Layer 9 of a small transformer language model trained on English Wikipedia (12 layers, counted from 0, width 128).
A neuron adds its activation times its output weights to the MLP's output. To switch it off is to set its activation to zero at one token and run the rest of the model.

Output weights of the MLP neurons that the questions are about. A number n stands for n times 0.0011.
n6: -6 270 -103 -146 146 -214 27 61 -113 -40 217 40 -22 -68 -144 48 62 -9 -166 106 -68 56 -100 154 -192 -40 -250 -184 -203 -38 -358 -77 -71 -47 -179 30 19 96 -164 25 -72 -45 83 -42 -74 9 125 84 -104 89 -158 -110 -28 98 274 67 -108 83 -92 18 241 -22 -41 -15 10 -54 18 280 0 92 -33 153 150 90 109 60 19 103 42 -144 90 26 158 -87 152 -62 44 -146 -85 31 28 87 0 -21 -145 -114 76 -13 -50 37 -201 69 7 118 36 -82 63 -10 -28 16 173 200 -10 -104 130 -53 -48 133 46 45 -10 120 75 -140 -91 28 337 21
n12: 68 -123 -47 -30 -52 -90 113 89 75 -13 45 -31 240 47 -168 -133 177 -142 73 109 -95 26 -158 25 69 -113 -120 36 128 -115 -175 -24 -16 168 -22 -119 105 158 133 -126 -119 -182 72 174 -25 -53 133 -22 55 -12 107 -38 -79 -130 114 9 -85 39 -169 -153 26 40 -138 -59 -101 20 51 46 12 17 121 -188 99 -91 -6 -107 142 42 -99 53 -133 -15 -54 32 -20 9 -205 -98 129 -6 -61 -49 152 -92 -9 9 -52 -210 108 -96 -103 24 -80 257 20 86 -220 -115 130 73 -18 -11 320 -92 31 144 121 -68 133 -24 6 -146 158 -118 -9 359 66 -62
n33: 231 72 68 -120 161 -67 -205 211 118 -121 103 -88 -211 -123 104 -58 22 -251 30 -53 82 110 45 221 -197 226 113 42 117 -196 89 172 -194 307 -83 44 -30 47 -121 80 147 124 -84 221 112 57 -20 12 83 47 -144 -180 -127 128 66 -52 -87 252 168 128 152 -26 184 32 120 -98 -177 -71 -186 -233 -218 -74 -12 211 4 -96 -211 74 -13 108 15 31 89 -72 -106 106 -232 -9 215 -219 -111 29 -166 50 -93 136 -129 24 73 -93 -118 52 -53 23 -75 86 169 -79 -54 -168 -199 29 243 -212 156 -16 -130 226 -17 -155 85 63 -173 -29 211 -121 -213 -150
n91: 3 72 -167 84 140 137 -44 -53 134 49 79 237 116 -36 245 143 -94 -36 -10 -110 -134 -133 25 102 77 -80 -56 -90 -6 -193 -123 62 -203 -103 -79 -83 197 -25 -139 120 -9 46 -212 -116 71 177 -85 -34 -153 -70 140 206 -101 -47 -85 216 189 -59 49 -72 -82 -110 88 118 -153 -102 50 7 12 10 125 47 -72 -32 -26 -56 46 70 78 56 18 -92 -43 -74 13 124 25 -69 111 -223 70 125 40 -135 115 0 -80 15 79 -54 0 50 -16 -100 -25 44 -100 49 70 -196 -29 -30 159 -79 -107 -178 -50 3 16 -119 212 -55 77 19 -41 64 133 -45
n154: -30 -40 -120 20 63 -117 124 65 108 84 12 93 -66 -92 -45 -143 -88 -18 -116 44 44 -58 203 81 -109 -50 -47 9 -55 -100 60 -19 18 12 -121 -20 35 151 -16 -119 -204 23 -28 -257 -61 -96 66 -15 108 17 85 66 -73 76 -16 -14 123 -30 3 77 104 -149 207 -80 -81 -3 50 16 14 55 109 -47 -6 96 -30 -64 -13 86 -27 116 -58 -53 -163 183 15 23 -21 226 -121 114 -146 -30 117 -178 184 199 -117 -151 118 -100 -92 270 -109 -72 31 21 -31 60 3 84 -55 36 137 -55 -9 210 -120 -77 67 -39 -155 -43 -28 -173 -8 88 102 6
n218: -28 32 80 86 -42 -59 83 -104 -12 57 -167 -78 -114 69 176 -61 -64 32 120 -97 -2 6 64 0 -42 35 30 28 62 -39 65 -121 52 -82 -78 176 -130 -165 3 -74 154 474 36 132 3 179 -48 22 73 43 -69 -49 -10 25 72 105 -70 -64 -102 72 -8 25 -86 -65 -75 -165 51 -93 85 -83 -27 15 -36 -59 -38 200 5 -83 17 92 -75 99 -24 -3 31 -32 -82 -115 105 -25 8 -70 -51 178 0 29 22 117 -98 10 -196 -59 33 87 90 -3 144 27 -3 -81 41 -2 -4 8 -16 -108 19 -104 -72 -78 -117 29 -434 79 79 171 -46 42
n261: 6 -215 142 23 8 -12 -28 61 -24 -9 31 -48 91 32 -261 -22 -98 52 -153 142 110 0 184 97 -82 -23 -18 -47 -92 -16 72 -52 -15 269 -195 -212 34 -106 29 195 15 57 9 199 -42 34 36 -158 169 96 -49 60 51 43 -237 -82 19 3 38 -284 177 -133 9 -3 113 -45 -82 -54 12 -102 -96 23 -6 22 -42 -33 -50 121 -29 176 -41 85 6 21 -54 71 212 -54 -88 6 -16 28 6 32 -162 -109 154 48 201 -98 -228 -98 -80 3 89 52 122 33 28 73 -144 -116 125 37 -48 12 138 75 80 -38 180 22 -8 -124 -202 33 -18 -73
n335: -46 -189 -28 220 -152 -70 -194 -23 -36 -7 275 -74 -220 43 15 -46 133 34 -164 -103 -162 4 115 -30 -171 -44 -184 70 -218 -112 332 185 -162 -41 -48 -160 -79 -30 -137 -266 140 70 -188 8 -52 53 -117 183 35 -33 320 -30 0 -14 -74 123 73 60 -188 -144 141 7 95 73 -8 151 -24 95 158 59 -81 -57 143 203 200 301 7 95 121 41 110 -229 -63 246 114 120 -8 120 -62 207 -114 -16 249 47 -198 -79 50 -146 -151 62 -64 -222 -46 -141 163 -87 113 -59 -54 -10 25 -70 11 11 -7 78 4 26 75 -25 -22 20 -57 19 -56 -240 135 89
n437: -184 -161 7 -26 -87 162 40 17 -6 165 20 214 39 -49 -159 -51 -89 -125 -80 -74 32 59 24 -66 14 -165 -76 178 -10 -137 105 330 -126 136 -134 217 73 71 195 -3 -3 -4 -28 79 -36 -137 52 43 72 127 -174 112 64 -84 -120 -342 222 -60 221 25 -51 -202 50 76 -3 60 -9 143 62 -38 42 50 -13 17 34 -109 119 -17 17 122 110 57 -102 53 -80 58 -74 -37 -176 41 7 127 -42 82 -86 147 27 -13 -39 -128 -97 36 87 -116 97 -261 -62 -169 -174 104 107 -32 -117 28 -43 -7 117 65 24 -156 20 163 28 -45 -170 63 -53 86
n455: 84 -170 117 117 -220 -109 -11 -4 41 153 139 146 -107 -15 158 11 89 248 150 -69 -35 75 201 217 -167 -35 -86 -59 -190 -52 142 -41 -126 -4 78 14 -164 173 101 90 25 -14 37 137 39 -67 14 146 -77 -35 -178 -128 -17 -57 82 78 -37 -14 -108 -302 132 29 -25 130 -18 99 -193 107 60 199 -116 185 -94 143 17 -85 -10 200 -86 -167 -112 -350 -111 143 -147 -202 -152 56 -24 -40 -62 241 267 -100 -4 31 81 -143 -34 122 -76 -15 -98 -88 -108 18 -112 81 37 156 81 89 -95 -94 71 138 119 113 102 -137 -147 -11 -74 97 -20 -24 39 41
n462: -57 -18 -68 -29 80 -73 -72 24 -57 30 55 91 232 -104 215 -108 -135 64 14 -159 114 11 -142 78 -21 -59 -65 -168 -81 -144 -134 -148 -31 122 -17 -81 156 88 -32 -103 -52 68 -80 -56 -7 67 76 -3 -49 23 -124 -121 -75 32 141 -7 -77 26 -337 156 -28 59 -131 87 -132 90 216 98 7 103 63 70 -82 -132 -97 -105 75 62 145 91 -81 136 -88 -81 -18 -40 69 124 -30 -198 194 -35 83 -14 -58 98 -17 -7 -375 -91 -179 406 141 -122 81 7 -166 17 282 101 145 75 -110 -48 10 47 267 110 29 -55 -95 -61 -104 81 82 162 7 21

Each question names a token from some text and the token that comes next. It shows the activations a of the neurons there, in the order above. A number n stands for n times 0.014.

Then comes g, the gradient of the next token's log-probability with respect to the MLP's output, scaled to length 1. A neuron's effect is roughly proportional to its activation times (output weights . g). A number n stands for n times 0.00076.

".", then " Among"
a: 91 131 -3 50 74 -12 36 -7 -7 -12 -6
g: 137 108 -98 305 16 -93 47 219 -39 167 -164 -86 14 -101 -85 -338 -43 59 132 -122 -71 79 51 -9 25 -97 -92 143 78 9 49 15 80 -94 -197 -94 -224 -48 8 -55 -40 15 -75 -25 -12 156 24 -267 -117 75 60 -148 -250 237 16 -32 -44 -52 -94 -86 -57 74 -48 98 230 -74 73 101 -94 45 -37 -47 34 32 7 -32 106 -15 106 47 -95 32 -190 39 -26 -316 62 -94 -80 22 -50 99 69 38 171 -2 -43 42 104 47 -109 -113 -293 -55 78 22 5 202 103 90 28 263 -78 -2 10 92 0 -107 156 -120 58 78 12 -62 -88 16 298 205
Which two neurons, each switched off alone, lower its probability most, in order? n154, n12

"ed", then " with"
a: -11 -1 -12 -12 0 163 0 207 0 56 0
g: 122 -104 96 136 -134 -119 33 -8 -37 5 137 -218 11 -121 32 -66 -68 -71 -241 16 0 -272 -109 126 194 122 -33 113 23 -41 -34 -106 141 -114 -43 93 6 -38 87 -127 -65 53 5 -2 15 -100 77 47 -67 85 -249 -86 61 257 76 45 -91 202 153 110 96 -114 -63 -126 -187 191 -13 159 -169 120 74 -100 81 -2 -53 6 118 45 179 38 112 -84 63 -45 154 -109 -12 -123 -80 -202 -84 56 -5 113 19 229 -85 -16 -147 -29 14 -62 164 -53 80 -200 -67 54 114 180 -320 -163 -12 71 -57 -132 88 52 93 171 252 -44 -52 -233 -15 122 -51 84
Which neuron, switched off, raises the next token's probability most? n335

"1", then ","
a: -1 -1 0 -2 -7 4 0 -11 0 132 81
g: 102 42 -84 91 -83 -122 -17 -35 -124 14 -59 -109 21 -15 172 126 213 229 -76 -87 180 -13 139 91 100 97 -14 -8 -298 87 -55 -143 202 -66 -30 26 -29 -20 -95 25 80 180 83 -2 52 -121 -51 -127 -133 -59 -118 -128 -81 49 -49 25 177 58 -119 -30 -207 30 -40 92 -75 56 62 -195 -129 -16 163 44 -22 18 -50 -162 -49 396 -150 56 -65 25 -42 80 -83 -100 -143 53 34 217 116 220 77 -4 -106 59 6 104 -4 28 -274 -50 -6 14 -166 81 81 -172 64 84 -164 178 -132 123 -47 176 -111 47 87 -91 -44 68 -288 -17 -81 164 -71 195
Switching off which neuron hurts the next token most? n455

".", then "\n"
a: 110 39 0 -11 114 -11 104 -7 -11 7 14
g: -20 -123 54 -132 -107 -36 -106 236 -189 -53 -29 -164 80 122 73 57 -63 18 -100 73 268 129 -118 21 -119 -17 -118 122 -352 -87 9 -8 -165 5 103 -89 -92 8 97 -125 -68 3 160 39 28 108 80 -3 100 80 -252 154 -152 -197 -72 53 -75 -1 -9 -51 168 48 102 58 155 0 -210 81 214 -133 196 -60 -125 -166 -1 33 116 -128 -5 -142 5 120 109 -38 66 26 -42 11 112 -27 -3 -235 -1 51 151 -101 153 64 25 102 69 19 -105 107 -37 -15 134 -86 -126 43 136 370 -7 -9 -6 -41 -199 203 -186 104 112 -115 -35 -68 46 -108 110 -46
Switching off which neuron hurts the next token most? n6

" ", then "1"
a: -12 154 0 -1 -4 25 0 -8 0 191 -1
g: 2 -126 223 -59 25 -8 -247 -122 131 -234 -26 43 -180 -115 36 32 129 140 229 -32 -31 -108 123 35 44 -32 69 -153 75 29 49 59 -112 -88 29 -59 -14 270 287 19 57 52 87 40 10 -80 20 -79 53 24 -39 5 124 19 -69 -66 -16 -164 93 -119 -61 -91 -281 131 -174 -19 -71 13 165 75 -91 89 4 -34 7 -63 190 -39 -173 -132 -157 -59 0 83 27 -154 63 199 27 208 27 -25 -24 -92 -106 -103 -140 7 80 171 23 -119 -171 -90 -25 37 -123 99 88 104 -16 282 41 -171 65 57 -218 158 -41 62 -238 47 -62 74 176 -58 310 -53
Switching off which neuron hurts the next token most? n455

" ", then "2"
a: -4 170 0 0 -6 1 -12 -1 -9 43 6
g: 48 247 30 30 -17 -116 -42 72 -69 18 94 -264 76 7 62 166 0 -6 -273 77 46 166 -258 -178 16 -68 -10 39 -132 -110 -118 24 148 101 112 48 -151 -95 -105 93 -3 -54 63 189 -72 118 146 163 136 -65 70 2 -93 -40 68 111 -99 -47 -209 -50 174 136 254 5 141 -10 -33 112 55 -58 -235 -71 157 117 -169 -27 -114 112 31 17 -199 -164 -14 4 -225 205 -192 -29 165 106 -30 -1 47 -19 52 -304 17 22 -75 -56 142 79 -115 -2 -50 -58 91 178 -162 60 -7 -24 97 -136 -45 63 131 -216 71 160 54 -88 94 -56 -10 -89 -132 27
Switching off which neuron hurts the next token most? n12

" play", then "able"
a: 0 -12 0 83 82 -1 133 0 0 0 0
g: -201 -99 24 -114 119 132 11 -138 -183 -52 -75 45 34 79 -107 29 -148 -86 -137 -25 -185 65 138 43 -8 36 71 23 -118 -106 97 68 131 23 -160 -135 -19 -133 61 34 178 -56 17 -156 32 93 -23 -212 169 -141 162 110 59 -114 2 -117 141 -122 49 -17 55 124 -35 59 324 31 187 69 6 32 -58 -123 -85 223 -58 33 -149 -189 24 173 -22 -112 124 -24 2 74 323 67 -273 -10 56 183 3 -29 -117 -16 46 -57 35 -11 24 -44 -102 -30 148 112 84 29 -179 -50 12 -190 78 82 37 -163 87 -58 -120 -326 -15 86 154 241 -69 194 -6 13
Which two neurons, each switched off alone, lower its probability most, in order? n261, n91

"ed", then " "
a: 0 -7 -6 0 -7 329 -10 -7 -11 -11 0
g: 57 19 -108 141 -125 74 71 -142 32 27 -75 -23 269 -162 -96 -53 -3 -220 47 83 -140 29 -22 69 116 -201 5 97 84 23 -78 81 -76 156 -95 79 81 -165 139 19 -187 -21 16 217 44 -243 100 8 -13 9 238 19 233 -44 101 -56 -124 -63 -160 155 181 203 -85 19 221 -23 159 -78 -6 -71 38 -187 128 59 154 -8 -100 -128 -117 1 -168 -35 -103 109 149 115 -130 -4 1 -127 -160 42 -120 -128 -74 82 -26 168 93 141 -147 -107 -125 295 -47 -41 -78 -114 93 92 132 -104 52 34 7 -27 -15 95 128 91 -129 -99 39 -56 -90 -250 -155 101
Which neuron, switched off, raises the next token's probability most? n218

"bl", then "ing"
a: 0 0 128 25 -7 207 172 0 -10 -3 -12
g: -98 -156 -73 94 95 129 222 -64 -64 -162 -12 -179 39 -239 -13 31 -57 -38 -12 -76 -104 44 35 -60 92 -81 -26 37 69 -195 -83 64 -13 -85 -174 -86 -157 87 171 -144 -179 79 -239 -26 86 -82 -43 55 37 -12 148 -1 -47 -57 189 29 20 129 23 -335 -272 13 144 81 -37 -33 164 40 -80 66 118 118 80 -180 15 52 59 -330 67 -64 52 -92 229 -5 -31 93 9 -103 43 60 34 169 187 -148 170 -126 4 -30 124 147 43 58 -89 -34 80 -109 153 84 -71 333 177 -165 -111 144 -55 -56 -54 11 3 79 40 -82 41 46 2 51 218 -73
Which neuron, switched off, raises the next token's probability most? n33

"hu", then "is"
a: 0 -6 203 116 -6 219 213 0 246 0 -12
g: 120 -4 -1 173 -1 -119 -125 224 -111 -205 27 -88 157 -56 -66 -46 110 -347 -59 2 -48 -57 135 -152 19 -101 124 108 -5 -2 -16 92 -58 90 -113 -61 133 -154 -129 163 158 16 -160 216 182 99 113 12 -32 74 -30 -167 -232 186 171 -290 -125 50 -28 -22 -210 -282 83 13 96 -128 -142 -12 -189 -130 134 -83 151 20 102 116 -84 29 -98 50 105 84 72 80 135 132 60 -115 155 46 -112 -119 35 32 -47 277 -14 -27 88 -35 -43 -124 86 123 -7 81 -73 -179 -61 106 -4 -104 100 107 27 -90 51 -70 10 102 74 -107 -8 -24 130 40 -30 -123
Which two neurons, each switched off alone, lower its probability most, in order? n33, n261

"\n", then "=="
a: 61 269 -6 1 28 24 -11 -1 -11 -9 -4
g: 64 50 -55 165 -48 -274 67 -19 112 -32 149 126 56 219 177 -41 -227 -18 40 -86 158 -64 -80 -207 33 -104 -145 165 -193 -64 -179 -49 -24 -70 96 -224 139 205 -1 44 -125 98 78 0 171 124 -85 12 13 59 -50 89 -89 124 -57 12 -60 121 69 140 -104 77 -171 -34 139 -103 -92 59 51 -2 107 -12 41 -73 -278 31 187 -131 -104 330 30 -142 -74 84 -66 -158 8 -58 47 188 18 -164 7 -42 -36 104 12 -118 104 -12 -62 -106 -44 72 180 -105 16 51 -90 -28 77 -94 -40 -14 -172 -41 17 79 -184 170 -58 -231 -73 -21 3 95 146 298
Switching off which neuron hurts the next token most? n12

"t", then "ian"
a: 0 -12 -12 -2 124 462 141 0 103 0 -12
g: -13 128 -115 -151 123 -133 2 141 203 -36 -82 63 13 88 126 -132 130 -222 97 153 -69 167 17 -197 -23 18 -219 -35 6 -142 76 -163 -142 -65 -87 -35 -71 40 62 56 54 86 227 96 -43 4 15 -143 -133 27 150 107 -164 68 90 -31 105 -70 167 28 -132 -198 -34 -194 121 -253 -161 -53 55 178 -176 40 -32 93 -109 191 -9 -112 -17 -41 -74 -89 137 176 85 -17 -119 85 282 -39 -89 58 -57 23 79 136 -181 118 111 53 -66 60 12 -87 -135 60 90 -21 161 9 148 -132 -90 4 85 -200 10 156 -147 -199 -46 -34 -61 5 231 212 -16 -66
Which neuron, switched off, raises the next token's probability most? n261

"Q", then "+"
a: 11 -9 83 -1 -12 -1 -4 -11 93 71 0
g: 20 166 26 6 87 -53 -129 111 -71 -240 75 13 116 139 -20 -10 51 -61 -31 31 116 -65 -111 152 89 26 -5 9 -58 39 179 35 -8 -83 -51 80 -180 29 25 -34 -17 -163 77 83 -67 28 -214 67 122 -131 -130 -103 -153 101 -101 -6 236 142 201 -98 -106 84 145 -89 160 83 88 -34 -45 17 -27 -25 127 -148 169 48 -234 -71 -72 -85 -117 82 -131 -50 -140 -48 -90 154 -51 13 158 80 -295 139 66 -65 138 28 -46 -83 84 101 -244 -19 -68 -283 -148 160 -96 -97 228 -244 137 -124 154 2 281 -114 111 162 -49 -41 -3 67 78 -105 -63 121
Switching off which neuron hurts the next token most? n33

" won", then " via"
a: 0 -11 0 -4 -9 -10 58 0 -2 0 4
g: 15 -105 91 -88 26 -302 206 -58 -11 -396 44 -37 -30 -81 127 51 -38 -203 182 -10 85 -27 47 97 227 102 28 -88 -68 107 -84 -65 -2 180 166 -28 148 117 -98 -42 -25 27 172 -15 147 64 93 115 41 -81 -219 -124 35 171 -22 -48 -80 -122 53 183 3 -101 -13 -76 85 69 328 177 -49 149 -9 -43 -82 -41 -241 126 37 -112 123 -155 192 -115 -111 -54 81 121 44 11 -16 42 4 -57 70 -84 2 93 -15 -30 -125 -244 -19 -39 -13 206 -145 152 -71 -170 -23 -13 -44 -63 -91 -135 -161 199 -33 173 12 -7 -44 43 -71 -211 -70 31 75 2
Which neuron, switched off, raises the next token's probability most? n261

" Michael", then " ("
a: 10 -12 47 44 27 0 -12 129 102 -2 -3
g: 102 -134 -51 -94 157 -27 -95 -16 219 30 98 -60 115 -11 51 -273 184 -76 -25 90 -90 -19 -97 -98 56 -71 -100 18 9 -172 172 135 45 -70 -18 324 64 151 127 -153 -121 46 160 29 -103 -25 52 2 -219 -21 32 187 -13 -95 -58 -98 -87 126 128 -10 -183 -36 11 8 45 19 58 97 74 70 97 -24 102 40 -47 44 -257 87 -37 39 -326 -19 -46 -50 8 -158 196 -153 242 -113 45 -180 45 22 -96 -133 -74 -100 -24 -45 1 -139 77 32 194 205 -83 39 71 190 103 183 -127 -60 75 141 -107 9 51 -173 -78 -3 -89 51 -262 148 133 -146
Switching off which neuron hurts the next token most? n437

" people", then " identified"
a: 146 16 -7 54 10 -11 139 18 -5 120 0
g: -104 12 100 -209 11 -85 142 174 172 21 141 -34 226 172 94 -91 75 106 104 -109 181 -113 -81 -118 -61 -63 158 -61 44 127 17 5 -41 225 -64 4 41 -64 11 -199 129 -41 -31 -148 -212 90 -117 -65 33 -92 296 11 -160 2 -130 71 -191 2 79 -222 35 -100 -137 -43 -117 -8 32 46 -113 19 -227 49 -111 -40 -254 59 146 2 -15 94 19 127 79 175 -145 -35 -70 -219 196 -117 71 68 38 21 49 111 -38 -84 27 28 44 -38 -175 83 124 -16 35 283 237 78 69 -34 55 -2 -169 -173 -148 -84 -146 53 117 -153 23 126 -135 100 28 27
Switching off which neuron hurts the next token most? n261